Layer 2 of a small transformer language model trained on English Wikipedia (21 layers, counted from 0, width 128).
A neuron adds its activation times its output weights to the MLP's output. To switch it off is to set its activation to zero at one token and run the rest of the model.

Output weights of the MLP neurons that the questions are about. A number n stands for n times 0.00087.
n54: 0 170 3 12 -123 83 24 59 -80 -25 -3 -110 -95 -173 15 -29 13 26 95 54 215 -132 -360 -71 144 -139 192 62 94 -96 -32 -141 -169 -69 25 -38 136 -182 -31 -60 -67 22 -22 81 6 -85 71 -82 180 0 -208 56 92 -83 128 -119 175 -9 28 68 -70 -156 -60 -16 62 138 -145 10 51 39 157 87 -52 3 52 74 -50 9 -82 66 184 -170 -66 -45 41 62 -180 62 101 173 225 52 -16 -145 75 -90 -9 -95 17 77 12 -24 153 -86 87 -31 3 -40 -135 -53 -38 -47 33 -43 -33 178 -47 -18 -96 120 -31 141 -9 -3 121 -93 -24 28
n63: -158 -54 19 0 108 95 66 68 -269 3 81 49 229 -9 -100 86 -115 47 179 36 -245 -47 -60 -99 46 -12 12 39 -27 -22 -93 -246 -87 100 -16 19 141 -140 125 94 63 -203 -13 154 156 -79 6 -33 55 -29 -79 84 -147 -44 -103 -65 247 -91 -7 58 109 49 110 141 51 -26 -46 -113 203 23 -17 -54 -202 9 -105 -103 26 113 -135 -52 80 -41 -43 0 -112 -12 19 10 -139 -48 -98 15 3 -7 -39 317 -102 -70 -166 -67 -150 -97 -87 86 159 -167 -129 -88 -71 -144 -63 107 161 66 -38 9 -58 42 60 -58 -54 149 32 58 -66 42 -113 101
n92: -176 -70 -97 -86 -96 26 20 99 -6 12 -28 164 -108 23 88 -50 145 183 190 -99 0 -55 -63 -6 -60 98 -160 42 -48 -24 160 -97 258 127 -33 -247 -47 -60 125 -134 166 -43 -45 -57 -50 -71 -18 206 -45 -19 -48 -36 -201 119 100 162 -128 -14 -86 -75 -53 27 13 93 87 128 -63 47 21 40 68 165 35 -28 18 16 21 -52 -256 -76 98 6 -61 -156 15 -212 57 -203 3 -65 50 50 15 -63 40 -26 -147 -59 14 86 29 -20 18 141 -56 15 -78 25 116 61 -112 6 73 113 112 -61 75 111 -8 196 -63 15 113 -109 106 20 41 47
n148: -73 -100 -112 -28 -17 56 41 -53 223 -15 -25 0 30 -149 169 -38 33 -57 205 -54 176 200 -64 -175 19 126 217 103 47 90 91 21 88 39 -195 77 101 -211 -67 71 -52 128 -12 -79 -37 112 81 21 21 133 -108 62 -143 69 150 139 48 97 39 -56 -80 -29 62 -99 82 30 36 136 -100 -55 114 -73 21 -216 49 -18 45 14 -11 -12 87 15 37 -16 132 -8 79 91 -92 -158 -125 41 3 82 -174 -148 -41 -35 8 6 -89 57 -44 -81 -16 -92 78 -32 -91 -50 91 177 -58 -107 72 65 53 94 -22 -61 -58 -17 -30 53 -117 -224 -3 29
n156: 21 191 -56 63 92 53 -61 -181 -7 7 -31 13 -131 -40 16 9 231 -21 13 7 -93 -94 -13 14 -50 -72 -35 -89 56 -81 201 -136 36 -76 -195 -60 -21 -118 180 -90 -3 -135 -26 167 -76 168 156 174 -43 12 -9 -214 -28 81 -79 10 137 -45 -13 88 -125 165 66 79 -131 -90 284 -64 153 114 132 49 34 -6 7 14 143 175 60 103 170 59 -19 -161 -20 34 26 -56 84 81 52 -207 333 37 149 -118 43 61 -91 -202 191 67 -46 12 67 -58 66 93 -57 -81 -61 182 -31 42 45 -109 -16 -120 28 -152 230 29 69 101 61 98 -29 32
n173: 67 107 -330 -33 -119 -138 -134 -63 14 -91 -232 167 -83 56 -210 31 57 193 -22 96 0 26 80 -31 16 -85 107 86 105 -4 -133 -107 -99 -19 279 -134 -51 121 -29 -95 151 -27 9 -26 -83 -126 -143 113 162 232 20 -73 94 4 235 332 31 141 -203 309 -29 -193 -160 -26 -21 -233 -280 -215 -33 -11 250 -17 103 -52 -93 -57 -91 -191 -93 -475 -216 -89 103 -147 140 -40 -268 -68 -4 -84 186 -158 279 -275 146 -99 16 210 158 -44 69 33 -73 12 64 59 135 78 29 -150 13 146 147 87 -82 -79 -4 -48 -60 -221 274 58 -23 -54 -71 -107 -184 105
n195: -54 70 157 -103 -82 9 -149 -155 -172 33 3 -131 183 46 -68 -135 -170 -3 -103 -80 133 93 -39 118 93 -75 -22 79 -154 -110 0 -184 -98 -25 -58 -132 137 -15 -198 -23 -90 32 -167 26 120 35 -119 -90 26 -15 -123 16 -75 23 -7 -73 -41 57 -20 212 -35 210 -23 -270 -16 145 -12 235 -105 -84 47 123 92 27 126 30 229 -50 -9 149 28 65 78 -137 54 -68 -91 -88 38 -59 -3 179 -141 -75 -217 -54 18 82 -18 93 -56 63 158 -25 -162 16 -159 -42 28 -160 -243 -20 7 0 31 -144 16 132 134 -111 148 -202 -123 9 -35 -15 -22 -61
n200: -103 -59 31 42 -40 196 -30 -224 -75 42 68 -85 -31 18 71 -33 68 126 -71 -68 -127 41 74 -72 -195 45 182 61 -103 108 -3 -62 179 -37 -28 48 -41 -171 -12 -42 -98 -7 59 -17 19 19 118 170 -72 42 -16 48 98 -3 -75 -39 48 128 73 106 -135 -174 -180 -156 86 -205 50 9 -68 2 200 94 0 102 108 20 37 48 -30 -42 115 17 99 -20 -83 -45 45 109 -77 110 -72 3 106 -69 17 -159 128 -21 23 53 24 -46 73 0 146 -36 11 -115 -32 27 -52 -140 108 -27 -15 -223 -33 58 -107 92 -58 -35 26 25 49 -16 55 -148
n234: 30 85 -168 72 -145 25 -300 111 -4 -56 15 -85 131 68 152 45 121 -42 -7 81 10 51 185 -166 9 147 51 7 -261 -7 159 251 13 -153 39 -60 108 84 -17 -173 -122 -91 -115 128 99 45 -120 170 -62 -73 189 -105 -244 -117 39 93 146 -33 17 78 -128 -50 184 23 49 -123 -69 -98 -38 50 -78 154 -31 -18 -114 333 -90 3 6 -130 9 -7 -44 116 0 -41 -85 -30 -35 -158 158 0 63 -130 159 25 -98 180 -94 3 75 70 -20 -31 -28 55 -35 0 -76 -98 -68 -10 27 18 45 -58 112 -139 74 -50 165 -35 -120 101 -106 -61 231 -45
n235: -3 6 -40 111 44 18 33 176 135 75 -9 68 -35 29 -169 -107 -16 113 -184 -13 -72 56 -168 -127 -26 44 -110 80 128 137 295 -149 0 65 15 -34 67 -79 -88 143 -124 162 108 -123 39 -163 -12 94 -58 16 44 -114 -70 100 -102 -59 -137 6 34 -112 -45 152 -43 132 95 -62 -47 -10 54 -115 73 -208 -229 -86 -113 19 -22 -103 -6 -9 41 -49 33 -34 -186 -61 52 -127 -112 35 -91 -60 232 -153 40 155 -141 50 6 0 182 69 77 132 -43 -175 -38 65 65 53 70 6 187 -155 -13 -51 -129 72 -115 -93 103 -154 39 -58 54 34 126 127
n237: 87 -106 -135 -138 -58 112 165 -157 -61 -65 0 -141 -45 83 -41 -152 -131 90 7 -141 215 93 -77 -191 -102 -51 -185 -128 57 43 74 37 220 -101 -90 72 138 -32 -88 -27 109 -63 -91 77 -55 -109 73 27 -101 129 92 -142 141 163 34 14 70 -65 99 35 -56 261 156 -134 77 -190 29 -139 -36 -3 24 -151 -46 -233 -154 38 38 -96 6 119 -297 177 -13 -15 -83 -208 138 -34 40 -114 -3 69 -34 126 -10 36 -126 -29 143 163 13 173 71 -74 6 159 -103 -59 198 -115 104 -115 49 58 139 -6 -81 -70 -164 48 -13 -62 15 91 -10 107 -76 89
n250: -21 -3 -31 -32 141 107 -15 -66 45 -17 105 40 221 13 -64 -85 -106 5 157 135 -200 15 84 -38 64 78 106 -147 -35 64 23 60 -96 153 -87 -85 -5 112 126 31 -158 -8 20 -39 79 69 11 126 -158 -70 35 -158 91 133 -85 0 15 -189 -186 30 55 -96 57 53 25 -48 -32 26 -25 -130 52 -213 -65 -3 198 -41 -34 3 164 29 13 -70 -14 -41 75 -118 -59 65 136 -98 37 -52 -85 -23 17 38 95 111 -68 -176 110 -68 142 75 -79 77 -94 52 82 6 3 173 -29 -85 -48 148 -124 -37 79 -37 67 -57 57 -150 69 13 -143 -58
n256: 3 -47 48 91 -237 3 146 -105 14 -194 93 73 91 39 48 191 101 -115 120 0 130 213 -60 46 -166 40 -145 93 -48 -44 111 -58 -87 -117 187 -58 163 100 22 29 3 105 -148 268 -28 160 177 -36 -80 -143 45 90 18 47 -176 -6 -26 -126 -139 -31 -40 42 87 -57 -134 -26 76 76 230 -60 122 -35 174 63 -155 -53 -62 -49 85 -146 -70 38 -191 73 3 -76 26 10 -28 -139 92 56 119 56 87 -71 60 150 6 61 37 -115 93 173 -33 6 61 12 -80 133 -89 113 -7 -3 -139 121 -67 165 33 -94 -98 142 21 -3 237 -60 19 22
n273: -3 212 -119 16 65 26 92 -96 94 157 66 23 -7 -153 -307 -192 24 -16 86 -14 171 79 120 -104 191 87 -62 -54 109 107 58 51 98 0 -70 205 -120 -125 -37 167 40 12 139 104 23 46 -117 69 30 75 16 71 187 0 -24 -137 -128 -53 27 74 -66 -51 -106 253 165 10 -80 -104 13 219 76 97 170 25 -188 -52 113 55 -89 86 -19 244 140 -147 -3 -35 -250 237 -123 -48 31 0 -81 74 95 56 -66 -63 -19 99 -58 -16 126 -128 -69 43 84 -74 -114 47 -42 -24 201 47 143 -50 -3 -83 35 -92 -163 59 -37 -253 112 116 23 -27
n278: -29 -91 32 -201 44 -150 27 -237 102 11 -177 -64 29 119 106 10 -150 -74 -50 93 135 -112 -14 -199 119 37 -54 -7 -123 77 57 -95 -197 -58 -87 -82 -313 -46 -15 -18 41 19 253 53 -44 -3 218 -93 46 25 -83 -190 -13 107 -88 14 140 23 -50 281 -106 169 -110 -49 -80 50 50 65 99 72 47 -126 84 -26 -115 -142 85 0 -86 39 47 56 98 134 -119 -107 42 95 -279 -139 -65 137 293 -95 -131 78 -20 31 -19 -126 67 65 131 -133 164 -276 60 187 162 -183 -58 28 84 -8 48 -16 -102 119 79 -56 55 -95 45 89 65 193 -10 -10
n303: 67 89 34 -124 56 -153 -82 229 52 14 58 -7 87 71 -6 -170 -245 108 -56 305 -31 -226 129 -60 -3 3 -86 -21 -36 -89 119 -21 -110 57 -150 35 56 166 -240 -62 -3 21 110 96 20 13 61 -182 165 -98 -42 176 -33 71 -58 97 37 208 56 -141 130 -69 -165 -82 -106 87 29 11 -160 -149 -113 -68 14 148 -153 -100 111 137 -110 205 158 -20 69 193 -11 88 45 65 -10 -3 -108 29 41 -64 -35 -169 0 75 -89 215 209 30 138 59 112 20 138 35 46 132 -120 149 -50 63 -7 16 243 -113 -144 -13 85 152 88 -84 -47 -48 -87 37

Each question names a token from some text and the token that comes next. It shows the activations a of the neurons there, in the order above. A number n stands for n times 0.0039.

Then comes g, the gradient of the next token's log-probability with respect to the MLP's output, scaled to length 1. A neuron's effect is roughly proportional to its activation times (output weights . g). A number n stands for n times 0.00075.

"ian", then " age"
a: 29 8 -35 -8 6 16 96 -23 30 0 44 62 1 40 -7 -38
g: -143 -86 37 13 7 44 17 -73 -279 126 -119 -6 -198 -12 23 -261 -107 -58 131 112 -62 -77 -74 -39 -143 -34 -4 29 -172 7 -113 -29 21 -183 60 -129 -236 86 -86 35 -12 -147 -92 61 78 -49 7 -238 253 1 49 65 0 -97 90 152 -83 84 -257 7 -166 147 -175 96 -117 127 109 -251 95 -43 53 134 71 -112 80 -48 -145 -62 31 61 -63 200 -365 38 16 12 -70 -6 -2 169 -40 -1 29 177 -137 100 -118 132 94 89 119 184 -35 -197 -71 99 4 -47 -146 -118 -188 218 -13 11 122 204 -64 -65 -103 65 -67 5 112 4 -149 -78 -58 162
Switching off which neuron hurts the next token most? n195

"et", then "rop"
a: -4 -78 -23 -25 -8 47 4 12 -3 -104 -5 15 -41 272 -2 24
g: -238 136 -92 40 7 120 -210 -88 40 119 -199 39 130 -154 -106 76 -69 174 -71 115 -87 121 -200 28 -173 -158 70 -104 -24 18 -159 60 -122 -66 -31 -59 39 112 -44 -174 -47 -37 -27 5 -121 7 140 -87 254 -105 3 -135 -146 -164 130 -163 -96 20 -153 86 81 54 -26 165 -175 11 131 -52 -41 -91 71 110 -87 -41 79 235 107 255 -4 -183 166 309 2 215 9 59 60 -129 110 11 -2 287 -7 -92 -138 -180 95 93 60 -96 -39 89 117 277 -17 -42 -11 132 86 -136 -90 -61 120 13 -55 -47 61 -30 16 26 13 68 158 -70 -37 234 -80 3
Which neuron, switched off, raises the next token's probability most? n273

" k", then "ill"
a: 1 16 6 -24 -11 -197 -6 -2 33 10 -12 -2 68 -77 -61 -7
g: -178 -24 -3 136 -140 -9 -113 98 133 -82 42 191 -28 -117 105 -85 -220 -59 -176 -41 -48 169 112 1 70 16 21 -116 -199 65 -90 -18 -191 198 -191 67 68 5 57 -34 -199 -76 89 -174 177 -46 135 61 -120 128 92 21 -88 16 37 16 -10 -139 -118 -144 -33 155 -66 -171 150 109 96 -2 -19 151 -111 205 -148 20 74 3 194 182 -9 134 63 115 115 117 -113 -66 -51 -20 -31 164 -94 -43 82 -19 418 -91 -49 102 -65 26 -159 22 68 119 146 3 -85 3 23 108 236 -1 -132 -111 -107 217 14 200 92 198 112 7 -29 109 208 40 -111 -122
Switching off which neuron hurts the next token most? n173

" ", then "1"
a: -2 -3 -4 -19 3 -49 5 -44 85 -32 -5 -9 50 -5 -86 -42
g: -48 -14 14 76 -9 75 4 72 -20 -146 -116 151 32 192 262 280 -184 5 -89 -69 122 317 3 -185 -47 -39 -54 -246 -6 145 40 130 -43 68 -47 46 20 97 -24 -139 -86 -72 -114 31 93 -105 -190 86 -68 -215 152 -118 51 -77 189 -40 94 151 -15 -68 101 -60 52 -54 11 -13 -27 240 -5 -75 25 64 7 -117 25 -17 -139 30 -133 97 63 26 125 -23 166 22 -164 269 -220 -83 -173 130 43 -76 45 -280 -26 -21 115 220 -1 70 -114 -1 97 -49 -154 107 -108 -148 165 -215 83 122 166 105 46 -42 -15 -88 130 -57 173 -256 2 5 -8 -22
Switching off which neuron hurts the next token most? n234

" |\n", then "U"
a: 11 -8 -20 -33 -18 -77 -1 -3 -11 70 -11 -14 140 38 -22 -52
g: -180 96 109 -98 160 -193 -8 -245 48 -3 -41 -72 -83 -173 -41 -178 -288 91 56 43 2 189 -71 -7 82 92 93 18 17 -241 12 -420 65 -34 34 44 52 73 -87 -81 308 -87 -154 -94 -200 166 189 -2 50 0 -26 18 138 194 89 20 16 -85 24 -51 -51 -59 134 -42 -66 -129 76 202 -52 -122 0 -140 -10 -198 -77 33 81 -128 13 14 5 100 -72 101 -227 59 233 26 -117 -92 -160 123 87 40 158 -32 -138 -8 44 76 78 3 217 -21 -37 244 -66 36 -16 28 55 -24 23 51 -177 24 -87 -35 52 -8 30 246 127 211 -50 0 -112 5
Switching off which neuron hurts the next token most? n256

",", then " E"
a: 219 16 19 6 -6 -116 0 -10 0 5 -1 17 39 39 -5 11
g: -129 -30 -22 220 -83 56 109 83 222 -6 10 17 96 -148 -57 25 -28 25 -118 130 -4 -132 129 1 -301 -73 250 -40 173 149 -189 -256 58 -23 -158 -117 -137 10 -44 127 -28 -99 -266 -22 -112 -139 30 247 71 -8 61 -54 -14 40 63 -55 -197 21 46 -12 77 173 -33 -59 -223 -115 117 9 -60 266 -145 0 34 141 -52 25 -109 -127 -122 -137 -1 -19 45 -172 208 -119 72 7 133 -46 -66 151 26 23 125 -28 74 103 -171 155 108 -64 55 22 -43 89 -54 270 126 20 -50 -85 -92 -11 104 -111 36 -96 157 147 -5 -23 118 -14 -316 67 -86 -163
Which neuron, switched off, raises the next token's probability most? n54

"er", then "f"
a: 72 -30 -73 7 -11 -37 21 -27 -16 1 -12 0 -32 41 1 -44
g: 2 15 119 12 -113 77 -143 142 -33 279 -203 8 131 -181 16 160 -22 101 43 30 89 100 115 -30 43 -9 -121 27 6 -97 15 33 127 66 220 -1 43 139 70 87 70 -105 -26 137 75 -102 20 -28 -12 -100 101 10 -71 -94 -64 -11 108 -6 106 32 -224 -45 -124 -362 141 3 93 238 262 -83 17 -124 234 -223 -7 -42 -172 70 63 -142 164 -165 173 -307 -44 100 -17 60 -63 -109 -41 73 24 75 75 149 -70 -3 -37 -284 -71 9 -56 39 63 -168 -152 -27 -34 119 -235 -187 -20 -191 -55 -42 -53 -45 38 25 -42 -4 39 215 43 -130 224 -19
Switching off which neuron hurts the next token most? n303

"ra", then "in"
a: 7 15 -10 -14 12 -32 12 78 35 8 15 68 -33 -4 -105 -69
g: 102 -20 -123 109 95 113 -16 8 248 14 103 178 -21 -105 66 -35 -20 10 145 87 -66 311 11 -137 -202 2 -206 149 42 -84 -149 64 -20 212 148 32 10 -27 113 -130 -186 233 -8 -126 -83 -55 -36 38 -154 -62 95 -233 -97 -48 57 -78 -30 -86 -100 -84 -69 -297 133 7 7 -213 243 43 173 -26 189 -12 18 -160 70 83 9 -76 104 -13 152 178 169 -196 -41 75 131 -24 29 73 19 29 25 232 57 -129 -72 -6 77 151 -99 -61 43 114 -204 -28 157 -122 -30 244 127 -46 36 33 7 118 187 -217 59 -109 -25 16 1 7 -85 -3 162 129
Switching off which neuron hurts the next token most? n278

"ive", then " hold"
a: -3 -16 0 17 77 -200 -11 77 45 -11 42 26 -24 -47 -7 -96
g: 3 -84 190 -24 474 55 90 -15 58 302 -38 -27 -41 109 -239 -154 108 -132 -87 -110 -9 -168 135 -314 -76 -125 -41 -129 68 -58 -50 -122 8 159 -142 60 64 -149 215 -5 -42 -44 23 -195 -48 -55 19 52 31 -108 -91 57 48 148 44 77 12 -30 47 4 121 5 42 -21 54 15 -6 -11 34 51 147 -1 -94 34 32 58 -9 -4 -80 -226 73 -145 -88 56 102 -334 -102 24 -43 47 -266 87 11 33 -129 156 28 8 -110 -209 -124 -89 -80 15 79 131 -38 -96 -227 28 -61 33 -20 -109 92 69 21 24 -250 -132 -47 76 216 -25 21 -140 165 129
Switching off which neuron hurts the next token most? n173

"one", then " l"
a: 6 23 12 63 -3 0 -2 -7 -35 -21 -9 23 262 -50 -451 -104
g: 97 63 -111 -106 -90 156 -24 15 -41 0 114 167 -142 -130 265 69 -51 45 -237 -122 4 185 209 150 -29 -223 -61 355 -143 67 -33 139 -36 120 155 125 -65 145 201 -62 -206 -42 3 30 -127 -33 -204 -248 250 96 47 70 11 92 -87 199 176 28 171 21 -97 -46 -67 67 -102 -32 18 31 67 78 -127 -77 -26 6 -219 -46 -48 98 -158 -160 -103 -133 -81 118 -134 9 -97 29 6 3 176 125 64 162 16 87 92 124 121 58 -121 -72 75 162 -41 94 81 16 -93 -26 40 -174 42 -35 -38 8 198 78 -5 68 4 -61 -144 151 215 -13 -27 -155
Switching off which neuron hurts the next token most? n256

"er", then " John"
a: 6 -5 6 -11 29 -20 14 86 38 22 -37 1 7 72 0 -2
g: 115 -191 -161 -126 -28 85 -163 -141 16 90 -55 84 55 123 -62 -142 -57 -84 -84 -48 -205 140 26 -311 18 -8 2 64 19 17 -73 -80 -72 99 -210 36 -152 22 -86 -16 -23 -48 77 -47 -84 -192 -145 216 -78 137 -89 -46 -88 249 25 -40 -87 -28 -125 -280 28 228 198 -113 -2 99 -46 -131 69 43 211 95 -115 199 108 -60 -109 38 101 -143 155 161 -68 4 -76 -126 106 92 -110 61 82 -22 113 52 43 -94 141 21 -301 3 109 81 -86 6 75 -11 -169 -186 -309 -40 -217 127 139 153 10 131 161 -97 73 -1 -65 6 -40 88 -120 35 36 -65
Switching off which neuron hurts the next token most? n200

"ool", then "io"
a: 7 36 33 1 131 -19 61 -24 26 40 138 395 37 -27 -9 24
g: -113 80 -169 -45 89 93 80 -34 17 -323 -33 -58 33 36 94 111 -18 -62 -16 -75 -68 -108 15 -36 -97 -2 -169 -56 111 103 -25 128 -12 48 98 43 228 -80 51 59 88 -6 -61 21 175 227 11 28 147 -163 -95 -6 4 101 58 26 -128 -186 -132 14 211 16 -156 -19 125 56 -98 -15 -179 -199 -89 -134 93 -43 175 -21 44 25 -85 -122 94 190 -33 236 14 -159 -69 121 16 -95 43 -95 8 88 -119 -93 147 58 -47 205 -220 156 126 105 -108 112 105 2 227 57 28 84 83 66 -176 59 -116 48 299 -253 171 -254 -220 144 51 129 -83 135
Switching off which neuron hurts the next token most? n250

"l", then "al"
a: 13 92 59 0 -40 -95 -11 2 -24 -8 -34 50 2 -1 -49 -142
g: -1 100 -74 -44 -6 -6 92 -84 13 10 -40 1 72 -50 -166 237 -170 -78 248 -144 -68 228 -11 -25 164 54 -181 120 -54 72 225 -27 -49 -80 -82 -214 -337 -56 216 -51 -144 -46 -64 114 -211 1 -71 -248 36 57 -3 253 94 -54 -14 130 -118 -17 -80 86 106 -73 -53 17 46 81 -9 -65 -97 58 164 -112 -188 33 -23 -182 23 32 47 -56 53 -22 -110 2 -68 160 9 -120 -90 162 92 117 71 155 111 7 103 96 -177 134 -87 -163 -3 -8 82 282 -39 46 145 -133 -109 -131 32 -138 72 108 38 155 27 -37 -54 193 -162 -181 145 75 26 256
Switching off which neuron hurts the next token most? n63

"ic", then "ine"
a: 24 3 -50 17 -1 -5 5 4 20 19 207 207 2 3 5 -57
g: -83 248 232 105 -115 123 -110 -63 48 -143 -138 56 -51 -106 -93 214 135 -15 66 -23 -166 -58 53 -60 162 53 152 -36 -216 145 17 -22 19 12 -51 191 -7 -273 -115 55 108 -151 -27 48 -108 -116 -39 83 -64 -162 94 106 -138 -122 -11 -6 -1 -76 -51 230 -267 40 54 293 60 91 -98 120 18 -21 -118 -59 162 -93 119 30 -32 76 -3 -28 -23 40 -51 75 128 -35 108 -51 -206 -112 -92 56 -5 -224 11 -122 -176 221 -136 -162 -71 20 54 -101 13 182 -87 146 -17 -14 -89 10 -72 -223 97 -57 -171 -33 290 111 -109 -150 -19 -214 -23 -78 -81 -90
Switching off which neuron hurts the next token most? n250

"useum", then ".\""
a: 24 21 23 -8 6 -30 -7 33 10 92 -90 281 0 1 -294 -4
g: -7 -81 252 -91 57 -151 -87 -3 158 182 -25 105 77 -12 76 140 19 37 202 130 64 110 33 65 -104 97 160 23 -97 75 22 -52 231 15 39 -44 -389 -81 -34 32 8 103 77 37 81 -50 92 -107 126 -170 -3 23 29 144 29 96 41 -4 174 -47 37 -15 -33 -66 64 134 -103 187 -22 53 -47 100 151 -34 -112 122 64 51 7 257 108 32 143 201 -156 201 42 28 106 46 99 -144 54 -268 -210 -2 -241 -88 -234 42 -248 -47 -88 3 122 -35 -156 -182 37 203 -44 -199 -33 51 126 31 183 -10 147 161 -161 -8 -61 74 4 -136 1 -139
Switching off which neuron hurts the next token most? n237

" ==\n", then "A"
a: 35 34 19 3 -1 -63 -41 -318 51 0 8 -16 -20 3 8 -287
g: -11 237 -46 -15 -256 -8 112 -91 137 -115 -126 -126 114 20 77 -3 -147 20 41 -132 148 6 13 -113 -147 156 181 -30 72 39 -187 110 37 200 105 -26 70 121 130 -67 36 -4 -151 -15 -64 249 -28 -86 -69 167 -292 -80 85 -150 -53 -30 -48 -27 -80 227 -14 67 -154 -195 -188 -56 -148 112 197 -64 -47 4 150 72 13 79 140 -47 56 -15 -113 -46 -41 44 -193 -82 -31 134 -84 -212 61 66 103 -89 30 105 199 -4 -2 115 7 49 -26 35 -7 -273 -27 303 -36 -49 14 -11 12 86 -5 238 -223 -6 1 -173 124 -172 66 195 -138 99 103 123
Switching off which neuron hurts the next token most? n303

" through", then "out"
a: -12 -2 60 -235 18 -110 6 -3 -11 -4 52 -2 50 -6 -57 1
g: 33 -64 -133 12 94 -9 -111 216 -38 -23 105 -26 147 139 -13 9 22 -81 -113 -147 -52 85 115 160 66 155 69 -21 90 143 41 39 109 138 174 -6 -154 27 -83 -90 -39 -209 66 241 42 118 -21 -118 5 -206 90 62 -353 -46 56 34 -121 -62 -27 -21 248 -229 -59 -135 21 -75 -36 -90 71 -28 86 54 -53 54 165 127 -38 46 150 -212 12 320 -51 34 13 138 108 60 4 15 3 -79 151 -175 -117 17 -92 -91 -256 -14 238 -38 47 51 227 138 -38 111 -58 116 -166 285 -66 136 -207 2 -25 -15 73 124 74 137 -37 -228 51 28 -23 -79
Switching off which neuron hurts the next token most? n148

"ou", then ","
a: -7 38 16 41 2 14 6 1 -26 77 162 59 -20 25 -51 -49
g: 72 12 -92 -29 110 -63 -124 89 -19 -133 -74 30 -64 -70 -94 60 0 1 123 -5 -96 -257 141 36 44 174 55 46 -6 -56 -63 14 -48 -104 -195 -95 70 -118 -286 176 -40 -142 -37 -24 -160 -125 110 -1 -33 112 49 193 64 71 147 163 -215 146 -105 109 181 134 -30 -145 -150 52 -23 -63 -233 144 -122 -86 -69 -6 14 -134 162 -275 179 -140 -120 -110 217 72 4 -102 -57 -45 233 -27 84 45 -143 -150 -24 12 64 -10 -95 78 -34 -39 -225 -106 -103 36 -24 85 89 93 -179 -98 30 -38 72 94 -105 -102 -64 -68 -8 27 -133 -263 -139 176 330 132
Which neuron, switched off, raises the next token's probability most? n303

" b", then "ank"
a: 7 26 -6 -5 -17 -253 1 1 7 7 44 -4 7 5 6 -4
g: -135 88 58 -164 25 -190 85 -13 76 -46 57 46 -31 -62 -75 -243 40 74 77 96 63 -33 -104 -92 -78 108 137 10 -4 -158 -140 -37 -214 -151 1 -49 -130 8 74 191 -104 2 53 -170 30 6 -57 -59 147 -127 99 -1 34 56 -19 -106 205 -116 -215 -32 149 225 8 -43 -207 -128 301 205 -182 34 111 -73 -52 -162 129 69 116 -124 -40 -41 119 22 92 171 200 -58 97 -80 8 67 -46 129 -77 91 140 197 221 191 -2 -155 25 -15 117 175 -5 187 277 -174 77 77 -5 -114 -223 12 73 80 -195 -123 -126 -79 119 39 -16 -65 -145 -70 -18 -69
Switching off which neuron hurts the next token most? n173

"re", then "ak"
a: -3 0 0 164 -2 -13 21 -1 -5 -1 62 44 26 4 12 -8
g: -97 -280 -45 -240 118 66 46 -165 45 -6 72 3 125 0 5 -50 -55 -101 -5 81 123 142 205 -104 -21 63 -168 119 21 180 -85 -22 30 150 -158 69 72 -86 -211 -154 -105 -163 133 -139 -49 6 -115 40 253 68 74 153 184 152 -149 85 -117 74 85 310 -52 81 38 -11 67 73 -20 -51 -97 -23 -54 48 145 -6 1 135 -35 3 -137 143 0 46 -44 52 -177 -158 -79 -29 112 181 -47 121 -3 237 -4 102 216 14 167 -126 57 -17 -69 203 -200 163 -133 -38 231 -37 69 -63 91 -29 2 55 219 86 -86 128 -81 -120 191 -63 55 46 249 -61
Switching off which neuron hurts the next token most? n237